Layer 7 of a small transformer language model trained on English Wikipedia (16 layers, counted from 0, width 128). Numbers have three digits each and are written without spaces.
A neuron's activation on a vector x is GELU(weights . x + bias), where the dot is the dot product.

Input weights of the MLP neurons that the questions are about. A number n stands for (n - 500) times 0.0017.
n3 (bias -0.094): 515398395686497461580396546589577419419415613500478599494543486446523406634376709614593503441309489643436430567577497474401470569667578574668425506534583565483491373468479427214531462616682440445655438525444339428528476457640547670279456444460409512515420416674651598575637606515511342585419506401421572604366360357600448424523401500596629430418671458546506506309524367491497657561641
n28 (bias -0.052): 592482679615655454392444343369432426454523421658457540438528368288309360662465564469322613450465497431589526446348465520553553503406577400703618636489559522333533412463538439300419569602598332460384744411680577381461614631630529469518449456447359598538328550583536600491474512535563615447475578688536634561520425482429440553409576404543587477524436481539523609535503339641525492552544
n46 (bias -0.065): 603566557467575410457434464391371522405320373503601497593484445437519535428561565372546468487583377599581410518574534508408612347442616472637556481588534424684572713481494500447408517667417442486433492394524662584635513525596525594345500520622613488309659471489296458470478551553420603633629479592476478336486299320377412500575451699730359594407484406369469467412549616484497386486497
n83 (bias -0.055): 500471505619455468368557390461560623519447639474471481408712541554404629439413450619468497567551391662619430555460528524430417497518744531470508424492404578640506657276683385629621514549465633640397651559460405437479551371584594596476477520538336506455478472309392495448406485355471512430385425400321478460636518379611526599486454385453556450451616676400558649443472472427363581514524
n88 (bias -0.038): 603447326470436480552283681210531542437427529412532512708473601587590487503552391444362366494379412405183558554508369473497578471516527451487541397476488482459270497365334542602409443621442509551573600688503491619362478539435503533704571439653654509763551562470450531464630578460460539668413622378626386497709536470527516400470518514536573563500712500435543518599295355414677540521585
n92 (bias -0.066): 518626458572563623419651611445572286651496561537450486305280458507346451569667557592420374403485584602403489500217522623524459508465546434527462555542511342378672328745705697582370414464546619457681384357566545575444222464380554682554716412689736392243588367651423594443604554641387504763646320547333546628489315480295632618450465376417511539418386368655392557426408460383637568511375
n94 (bias -0.075): 509428644472507511674387410475550546449437397447652595514591351351433299442559571559471469504595415536606635498464618525496560453500548649468429621480658518592476482521453389466507465482505550500521574527520524529458360461471461473609561374554433557498550372544450381640581416530535405581431465470458466460449568458559522589390344607512474682356560460573405491524493413443570546509545
n111 (bias -0.062): 546416548528473480511666391377550503514443403500388514701434517414514518460450567455589504592645401511451514526391465296647794428726441543575554346434608634295200440378421392461682504527556507402440486534500440474575322364859394632440342375582529649590476594750400467475486591493523389462290515249663510371444658593711552602468342223482592500438622585493539426864637439368209480493544
n128 (bias -0.087): 408494484592655607447393566642481536594486521527381454551589522533444406446454576488409506426415425540462451557491542524481471500465518424607502536447508431500546562389598524548434564451566418494395504463560469406475587460338492587485547514514366556430530502498475521534504327542427509553506461585601522498574513540616578541386573397520547486439539548356415560381622563593518570512502
n139 (bias -0.130): 478391605424411415676420653462500612365440556461623486479418415445492385469459477537618461539506356531381391528567419624346528497579607492572516585383404418400514489671563477465495325692489622559620669440438436506602555548442446516442720484626447536558450486395484644446540529516513582447375535416474535500273506475471568589521656603589579581506235464495549546619608368325445554516573
n150 (bias -0.071): 476601585722656551510497513346599577641391139455536473447467497348483636429765528477529639412535667321359629387540466530412458319438677397450377487560572359304315393650685640550533527717375573446436441448325587626617500660513554577478497309592612538307632579416628342326608529730494398513490500402555470451483426442417493568269339664564653570451478510602476607455365284536402513449549
n184 (bias -0.100): 510477664550476432503221426465559515416407549443450585615617605436334531455472652340563446608418486370577525443523440468382467593416564508758533557456394548350588572559528417562452562657524481413498546519407443443495399495403433692508460450512464487518449605617519537500386420582474565698400465485517539548500413484537456469510587485498578386603491641476370443497408573461493684525481
n196 (bias -0.116): 503701377582384562552598490347410416674690545507486514352443423486612482497500659527550426467486474443459610511347562647434317445697371580507559419423364390616685388709531554374407514985308552490404603397595634617497475422443493409467788469536589451315426489230653420592404507459711445713592571682404442414510231307453561559463533293586300629436439441483493408462581559507407613586417
n202 (bias -0.130): 437463593626491509509430440337455636590355491590373425456577415512500609457469484272572370520672402666575406133664515462355472407435485634551448517432360614579609521394463531562550569649478412571548421613537483543462387488673686609602309703541419376518494515491515424446533413590443399331610399470543458618677444470512538500393550514650425622435528488512566548742426561391261517686448
n217 (bias -0.050): 696439502569578467520515591425500515566433486625563493498377478543324380491586617428338576498442415546510329495509448363388525416561549550589493572664462483469523517493563429402450451639367470603409488474517545676552493519652564653655429575476559566555466626475555535578520450507685559574455495418398597417451427352399410624505510406325515380503429445548401449477417463546579644478548
n220 (bias -0.136): 497435527503399526430463473443443484396567557551518602392735632531519643547403456538665517466633549250659400440485506532484441544434536362456542612462374406500537544609542574579471486573433601563422484417654608534449513426468508609482490375455594770691438424448454503443599397539479408471656294514316481344572389503595532535587546408693470505448400585187550519494531603524433469459396
n224 (bias -0.067): 492375664474452568519500497377373500348582527467425598366516657511526432576520303544604402568414359538474519583546489598508462466623505621435434463407640521395311466552393390547515458655475604576556492457523495525421430576518505575424485553508516432462565333547361554466571508503608546684619677479576709533547558476622481467354364494389646576363416500332482626575403492293605460489564
n233 (bias -0.164): 486428555371443353403569522491505711497531575369583243459541539451534436468569479549571578511687345503368525512587531618552416612442553460380452556583446467535553539578457471503601559597500428573613410606465438313530466375359393528356471449538588384681403261489484432386492554540380463413449414562576689716357469520500594674634470477689528699462490505641607500463537643492377609407413
n261 (bias -0.124): 543466299513527572477433583429517428578500347513532535431624426495570510442471431569412560463617531381316487442724485616566401446549595487754500371681376490480566505448428554467552603346540564563548564534592481521507426470554439505457460405654366383461490417495441580656576644604387404579454464477583503456379467578478500588533542473472398533518361707520389399454575441383468529583524
n264 (bias -0.099): 392368486355500554462448472516500424452610354512757595371565483302463293489532548483522453316614420375437658479477489651412720558531412599558607527475593425506485347486221442497372378592645476395497528625478617577428539455606500573403519442514414382442646620406511497483688500509511373494486618308519613514500594432466593619613489748543454494393449563615612608293462410609572546509506
n266 (bias -0.077): 618478569550449335468500484552343734513489602410612439523588536600518625578448508436469424366400581440426415305615474449625606483434482527621457473534465400477653552529444388411508456407386522612280587587573432345467478526425526627427510407541593484546593508474574507625663554556610415480601480260576518318553486433528492505427533481384545579445522558459682445557538326583441502666442
n273 (bias -0.147): 491456455571590395486597505459454490462568565586524557388495505493534446459508438561432502495558494377466479572500552471378441567493589507515574525571477493431443423543465481413394564527505596471606588525482564589497527491510398468507489561534584479479564523562540552502534476481513425572495504562518469540472502461397421503486603461453552581584434450426424454504392404508596423507427
n291 (bias -0.083): 481569497608398534647421483500545484597489558474562517563535359469461394282482500394626228393526432538564447538533689448358571649563478528515378681574333378435362517456393515503551489761379521632405646411625447419462508585437522475429349452643745592455525503386378474420569521336376518557583735480500467471514476432601657489483570365545595517483469425470672536500628494514441403539495
n301 (bias -0.070): 619566497451531489488438468643566526343541392276586459623543514408601394542439426620483491464670372442471488473388456414506722412753494485615511420403545585492297462563853503639486474429491577480254506424567508591613583330420494460450497597506336560476612497523276486483462462333456513486478769480576532407567545561537604641488298386380435619552541410643544332563455482483545583474568
n303 (bias -0.049): 192521374550474466536482500570508349570524416439444497396480503575503384492475500468469409542612607509433352503363509284654476491411520476393523492578467486500619550657512661351697652643484345573476537566432466588423511640488576538538390574531570634407393259477747563541541465423444506529551657459497418381565474495462343628474563724361544509558379625434695494569687440324331408312551
n325 (bias -0.131): 531397467569482429551567453500420444447614542390636456552528512426376484737414199359570364717375347546531421556414443613382635655490366551671401619537526515296627388466525436488573497674261438475377564615620488338548535550497694531537567392530493526567389356425463623528659470421440622573440235701488326587594575446426454382478537768531598419493450452571283572628478414420436696629560
n376 (bias -0.086): 448471555644553367399415373534417627578569340478472398614390516442389495421554432414578549587532491609517445339437474542472434462526255512548525527474488551539335578488351496411465535513591565401526514528452631517555530453514514559505591541583537715512405434467546538651552513533486546553502505500566582479332671448682445637385438494490498550411403477488567474510583425605459547436544
n399 (bias -0.109): 503624339389613574457426359503372432731570509466522500379450538488629459676566671476436382512420630450632497406448340356334624309732530534442414332565362556681469521598567550515480446513564455542518383518410569615779494527456452438683514585564456351417367364419286424655506445530434520447491588527407437457593431380494447494548374625421597659578553491479548425654423445405556779425433
n410 (bias -0.068): 477246586326459431520627601557497364431536422408451299410436452369536344440624545670510497528534598582379454527434434474430703430347734313440563516413570644389316529432540579513541405547528488409553401643472538565601521373571329545314353643471667608517619460415532491331624651569469557427320764385433627500421766518500527750497641496602701699422586547307424464651571353519379668382395
n451 (bias -0.007): 521438429534366597460585542489522606383366485384453503556531518511490549428549676424515457387302568522284492609567487490626492472559521489500500591554282510632402560539471440474561746367445434471503520723575599530515416516523526505609488503503337452449467567490589415531534581437418441558550551400465345538555617728467293477593419463484579643579420480395534453436497508451700631432407
n463 (bias -0.000): 543422344559468478286436503386506646628347534589437655587445593745539401670310497436424402551594657449464281668566520638475439638618454316486365338394426587478449552519346543582666500467577708386361439573566581568487512432461576461675438344541315381349494402513612605418595521626387475772627614398494288585398367536526400595598593383477606608620552595448256546473561283403666674484446
n511 (bias -0.100): 458572427515395646521352533533489697518488583484628415533509533552584375674486548397623565605339356674554503446605503533512391341467518466432454534417500529588556518592362430443541452463580460389451518559529448722439397506713585455413322359392802509790533413232724463509533377403471477521625470461512518474527771341479541579572535540458533479396384468500503602312494356491588500282640

Each question shows a token from some text and the vector x that enters the MLP there. A number n stands for (n - 500) times 0.012.

"3 ": 455602566420529532557450742742531419481674470495598437539330430600378326476700562588619540495496564238515289428575628474618492361294482683375434551672476503520659404448435454677610647557651509635599469420497465502596454418519504519522470364457353315360565398536402517550343652426652460435470287561380544237520628651525568296487503298632388387452573355530570647593322426705599399601717
The most active neuron and its activation: n92, at about 1.6

"A": 548519614410549416479366635669550557431549417520543477562331628665500272542513530573522411597492566181497440435670485418477472505284361492379352560587461591604653462518408543653619434641668516596539274502439346518461667439486377423516773488566367480298536351547520658608406813429572377450515272579437540374563707624581466449475515269594473384598584264496609616559473507716593292511563
Which two neurons fire most, strongest first? n233, n376

"% ": 451537423525451558428484481687380498367418520533533473496337635571405447489553634560658571528537588174471439368463519402593678528302477540395374475631431398621654526281430455811700545651585508587675613494465433584721527565651550345428613490519318305225495453593608670525350692513442504466444371459590445330496654543624503129480444296645509391587447401557468600496395506632631300622605
The most active neuron and its activation: n451, at about 1.4

"ater ": 526611432476436534541510539707469404380553428637603560463336591553619440502378586528603555550525625221441497340528649331506588347262492629509391419503490503500581491462323512724690548692453504490623430512502445596595444472480505472529488536526284236281567446672453521487251660475605507443349284615574457462524740667626465310480575312561495400495524431588543640535272631674405460564603
The most active neuron and its activation: n202, at about 2.3

"ph": 389541565611426449583361757677576456510596480451568520595329685629467333469560635651635505733596551316465501335670528442431551594328435731445509452571494578532437488420278486821418574646456468529581476460427236535574706425405362428549516423487366330386580410593456570486432708443495436363446199521631542524587704637403293409408510273427497305620604400489511602404545491570542379526666
The most active neuron and its activation: n184, at about 1.5

"C": 459504650346470357472464693659618513394470455521490459529382636670548188513438564642618519599496630262505365451661501524507496594271305469406382529610507411629617541524359511643503483640604506612498421617398326542544575341445515516534761494523366409293672412565551575554342748474670405330457220533528562424568699665475436451410463270566585259536564394507602589512467521653618377457583
Which two neurons fire most, strongest first? n233, n266

"mi": 415619501574542278536342667707452546487609561419522516386276607646369300496444493635561574722548649382540300427526476411472542430254412644428426487651514611528610516415399480791474481630556477588573605455375293494524607581479357358493741317590381396437559490515488603555367729451472564294452318726467555138535738706493306370532445346518535329656507382522552531595532453565664294491630
Which neuron lights up most? n139

"al": 578601479408538501474364537736539559333528471382488473373408474601549332575499625684561506608475493260447528378586597355485599457317496633417464384606588550537555617292270569734602542623548512563621431511439340521510571269608397405453768503451338385314598405537516675540306680460625453496328258583484564353576620565478240405524613271595569376427687419598578551498551520623613338544757
Which neuron lights up most? n3

"|": 534587601431525526328522555676457445595569462477596364615367589712419449477521606589612616514535677164526325385596569357443532404230403502422366588535474442623529515495410474638538643559608596573546393434501499592530560444536529447448544496452349323246546487546524680520375780311600491512388287649620533263439761685510344265532496331491441307502461397468530661609368450705613409581703
Which three neurons fire most, strongest first? n376, n451, n266

"m": 426488503512452506523406780651506466493497544486525456623354652735301330485538647705559559640484585292458704373574565400447519496273542650480343508572489578664439469453257591866354433630594490640643479430431378645546548343524295427488578492554384212440501520573590570565288782368585461455520314523523562365532661661448386364481492253382584352556544492425495576481483503652632376544544
Which neuron lights up most? n88

"\n": 507646539536610352556530605744430583459506524641586319528262558627576394452558627701466542502586508186616381387535551475550570457252416524474525551592490527555627463474298504713427652616506593660587572416487470488494568479586478437505638486436338459331615399514572652602383663360462533359414356640520393433585703574599393134480584329523589345445383312517511532535282457629557323434591
Which two neurons fire most, strongest first? n273, n28

"R": 561561607424545363416421679711667595508577496436542525503353572640414193530517566574536464486539661247580436460598465544577544532220398432421344552563458471593611437435274502725617428628633465549601369488497355488598599465602395415504620525578399368270652375568529708593450670444648461314510250538522605261534707642544366337402535322536511334527500387439665501521489509658627366461605
Which neuron lights up most? n266

"0": 541466501509524529425439643683513573439588410548598498458349508839492394652450386587444536588483627227568612357497645413553519460268502538489472569686446438612638522553345462690570509668602504708487639427454489610451517406459436405550708406514304298417573331583503578607361622463579485460520299497417579364543746654554305295397341265528391250553515417530454593603454390701556370496713
Which neuron lights up most? n266

"8": 513467525534588441556375566696508528419575448378684453420341440595372362583546524586592539482512576305624453486506613563651544438232484531391335537604458564553683436410454428815667545624710536646533445433437267596651561390591478459462636467472327383285606515501381544499321654446579491364409190610387552289507685655501339253445580332580408390573604332501624403557459560636661364510797
The most active neuron and its activation: n83, at about 0.71

") ": 563647442433600532386505668695426501450477509500645305480240628642486345454538558568599552486578481243656275342553597362647513430315460427438445515693567396713566489480359461837634640589613509496535399472510398387635508341600463437463564539363436434370707399630471515580354665409526449388457360477514568280432745634545458294529434350656550304531504401533576673425341556684481468486640
Which neuron lights up most? n233

"o": 446589406489576381416451748752520561435568477428577487399459569672559336503428600609697442676483654299382465334637479296534580526313517588448381569672470524497651476382240520754520499569684618547497345405420478475546594456438504426501603453660263378341602426563603621486300761439483495454430325642527568416452676508401321249528583351425551219693601261548610630565506531490595284367640
Which neuron lights up most? n303

"5": 499480485533616441620399422700607569423612414400599469468294449607364316585551460580639581566598510285565520453518606468649661486306332639443367545608457582584571557400461376807522546595738455644484526394478328587564597491664476530505544407491267384249573483526471558461340675417547473408323264670483565242578724600416433298398508295545388421515653325526588446578473500601643303613683
Which neuron lights up most? n301

"ing": 480585421548455468476647464758370416496530613499594598452246596554569424523447577678621608485538528380654495312511551529474524317338377639461436460490494474552306624534324471636480670660542479487555443522457452543472563587580413455478705542494398254374518347514629590452327709469550508344333236598493631297510840484620364242402614256464402277529596372476604636488562492645527335669668
Which neuron lights up most? n376

"ol": 535517453496486413344426687835447611447738541450488511466504601658436416486498606664515430558552573311419506397563643291499752465286505536373298541623555423505584605515263643855605478593622583442526394385471368485485604382421423365454689354490347377283505464527467587467430669438633536484451283623505653349561677663446259329445604331478503367623605347552546524547475528577586324342705
Which three neurons fire most, strongest first? n128, n266, n301

"a ": 460525456473556486475436743668519618462467478534569435645269572609628361519361598567635550573519458184430533379649579515538444523317636531394375433643486513532574469574281416869682503692545568574554388538453439501421500265564561396542712388534419344328537421629502623530332655426462406394544332621513509436469726582550399312486486284500576173515529299611576616587377486590650430582594
The most active neuron and its activation: n463, at about 2.4

"\n\n": 461613543536631358508394578742444483513632524475587450371256616574537448397581701653496574554566560182624327341651710471524546441244487613481556510605504443523582459489349421733505604604515559521601647560598458528489590475579479427505642467483400435299567412490591645643322609372531526397480276526489470346595646557586428283594469321560558261506442402461458454513251403604552347458647
Which two neurons fire most, strongest first? n273, n266

"back": 465618486635589416429570668699267358592535467594638577437443651615499318450595543683584547581501517291614393443537642496495698333217317586492436517603500486560598452558378494685533578667450454620552356554461497474550566640568612404453538512488299364489540445539480462406366629522682560241505278610482593342508694466746287227443496283454402194518538296386594540530498531626578404476630
The most active neuron and its activation: n217, at about 1

"by ": 422624579403573511502443643723418468450630474554595447458334518672496409490517557609536516553506596242543392350514697557506620362194392564379364515531605455546643467504383391666580529636444422616586473480534410531521581379592434470579541535470381283371652430589361572490378667436594457533417343579500586444624722514662428204389558334507643320469425389466636679506262688573616439463698
Which neuron lights up most? n224

"ar": 591565492414533513519326637744458625435571525552534449475367538733583324493356572591524500710513536252447554419578484453605562445313450550367485470682567563423575511318355526772654447610537602523544393478384507480441623489364420338447655419449357393408561407529453613539273845256669417487489351698590536299568698576461185291547581335495409318490675326646565556573483512583606461505634
Which two neurons fire most, strongest first? n88, n301

"M": 522608578436500401444523733729552461435504534458532408517281602632326249541565611611534563624468689273588472382687391490458510479211329542494315498535582482665642552458340489670585433668627538638634467538478404591653555431544390509496512522547393392324521447468489645564332704381562454373422294550442502395548731670395509317479625259503525341500470420530506603489393567652575476442608
Which neuron lights up most? n217

"con": 482609561515523460541314798796403420430553598637538574394357556618523460477499517803647596556484391273549345362593554562491626423262317586376485561548458395684619525476397594661554516575518585650490432387453489589448577601602476456534579438528349439300521431637511425525310672388511531343430280562477646448479726547541295213558545257465613344492555304520491690504445639523467369468531
Which neuron lights up most? n220

"an": 584524478635448373486410616673513548413567584514578478473251453613488427560456546635452451771543597313490603299590589487478585395303494646371417488596558501498497496319229482762554507644532495494529516514394453576445495448523384266524726491521380369362616349443518670552452739374524418443385299568581497450478770587584120420455487317539496255476739404598575602537583606664493263547742
Which neuron lights up most? n88

"1": 482545681553533433483531575730508424438579464514575453516246491662555425613524473601521594541500637290650536418446648426467511486260429542451387555662462488600590509576282415719522519656706552587542695467457345514441538418502447555506600433492369344364730400518597512570365587409523410497327263488411638089484733595455414296429558264522501260499598373509635543608467439631592297637623
The most active neuron and its activation: n266, at about 2.8

"T": 512590427440519476394432672665655510477548463540562494405327575643534273533433635525583487614477656281540236386708515564510454479275365477436477466538487503486538553510289543738565425618682608543634440537559384531468624461460357415545590539462308414255530375488536582611459710406675447373410147553495546457536734561487352399531491263486517354543560503520621558552407547759672425506680
Which two neurons fire most, strongest first? n463, n261

"es ": 509508444472516552426506580754397563456542537402620506651290615535452354521492516559605641490578512165487409342524590380591548418303547646491380450575475384613584528406288538736662630674497517613622456504351623532607524485589453494536626456443381292249565417569420479493328745461612441424494352564616464434443786521577390380473489297498474322516445383600584715543342627569541327500564
Which three neurons fire most, strongest first? n233, n264, n451

"ak": 487616434451559499580469758715500501338490546490614517407338484568410269541544565600636507616504641363500366371515481547335540416258577598369379521626571483501496484450252477689630454686477470597723436464449424464379670422618324522432736444435432363324620415524485722698353747357539440332350368589563549334571650579590294377564614363527434199594602376417561509541593477687523318560781
Which two neurons fire most, strongest first? n3, n139

"| ": 520555596440530450586390694679617448529571540504563465557405445618448399509614566612530533529578504059578439395549540360433504418219450501422425528592509448610585504508440370613608588629568490567595630509489569523515551479491460494545690471542395271380613448580471565608375634360668425479511368475449589314447756624643464236456415289585476225514468459469542616480283471638660389502742
Which neuron lights up most? n94

"and": 531541517556533471645554418775406628435672544372531586663418636599401325535441537608627493591539703351491442491465565488468556363312494450398387442609568579556572582444314556795437586595435512576623444510458474470500535405481426479483521405601335391448530462446376549566316680394666390411478234675466541418530770618483334248368535310384292110637637439506664567605398335619642463520734
The most active neuron and its activation: n325, at about 1.1

"duc": 556420568464472480423392597734425404414580582613609526524424578551438447562532685778548486552599423341596393357514494474431495377350349667445498585546472441615694463485333385642652415622394533541498457531397483570507725411749623397464601362533450262345599432754739394547304605510532609275315312523457514405567808618621202184452505324435584157572408407481545605558529637670425420495464
Which neuron lights up most? n217

".": 521564566417590522527392391746484518357519522438521424437248444481410444566573516550698625514451527319618514351523587458538766373234305562384379508648436557624672517346404380781541594606673539678557637453410394609682524476655424445443450465556322343246540482543564713520268721326593457419486386484556600297611635658537330298430540355540426397590559448562470483415444469711676307596665
Which two neurons fire most, strongest first? n264, n28

"8 ": 502576578486532536536390602736549413409543452479632478623274397548479390528532530631523612474465521185545549401570691468529534411362522600415413517637525495530703461480329459704630609643599509617611505481456390478536439326619495460534556380433407307327641422587456559514311657451637377422466295484430598225504658658546530241431509264640508293483544258555597561590391511522651577486753
Which two neurons fire most, strongest first? n94, n3

"p": 574474478547499576492265809747576419528548486473588562441476623690440389473401622558529573616534607256617457340667571538577463449241288674399471516620366400630534504512406509776414428617575563602556461453427432557501481441376474405518679438471422381372483442597452607528442738393653593404420208480623533400466650611616245210524558310481540350592524235489490583506415559708546371551590
Which neuron lights up most? n184

"– ": 551585421532595406455440695717447474495462436407599447563333389669579363476475529598517548581480437190579290409491552548546555442271379557438528535611582422612663487398375430735534650631567559507664541497541454463525454344545453400586532489406322296386587377523453520520245585425743419492504324537423575423541721719727381368486462317530475268551360482545614732501382546687664361644660
Which neuron lights up most? n128

"and ": 470539557526647429539401659730458511441553563434516464504414582596562397378399595631595583625492575284510375339577635418495594453194463597348479521560473449537614485391407518655666555617557493551547498515555451608445560402596479388478536464560399329326647389489532542522318551425605546493409321672461563433527681664660384230449461300482464403577468513474619689543199384758634360630531
The most active neuron and its activation: n273, at about 0.91

", ": 609621591495592427556463744785462447470567536487605433572349594624530456523447580671626548565493484227582364293618527295600607379265522572448467604574531435572515499496367426643610513598480473548513357488589446566579535439528432426567633462447392245351599458595589532587264594510556431433418320479496495436443701575590442314571416261558571274536438434449524719423284431599709401421616
Which neuron lights up most? n511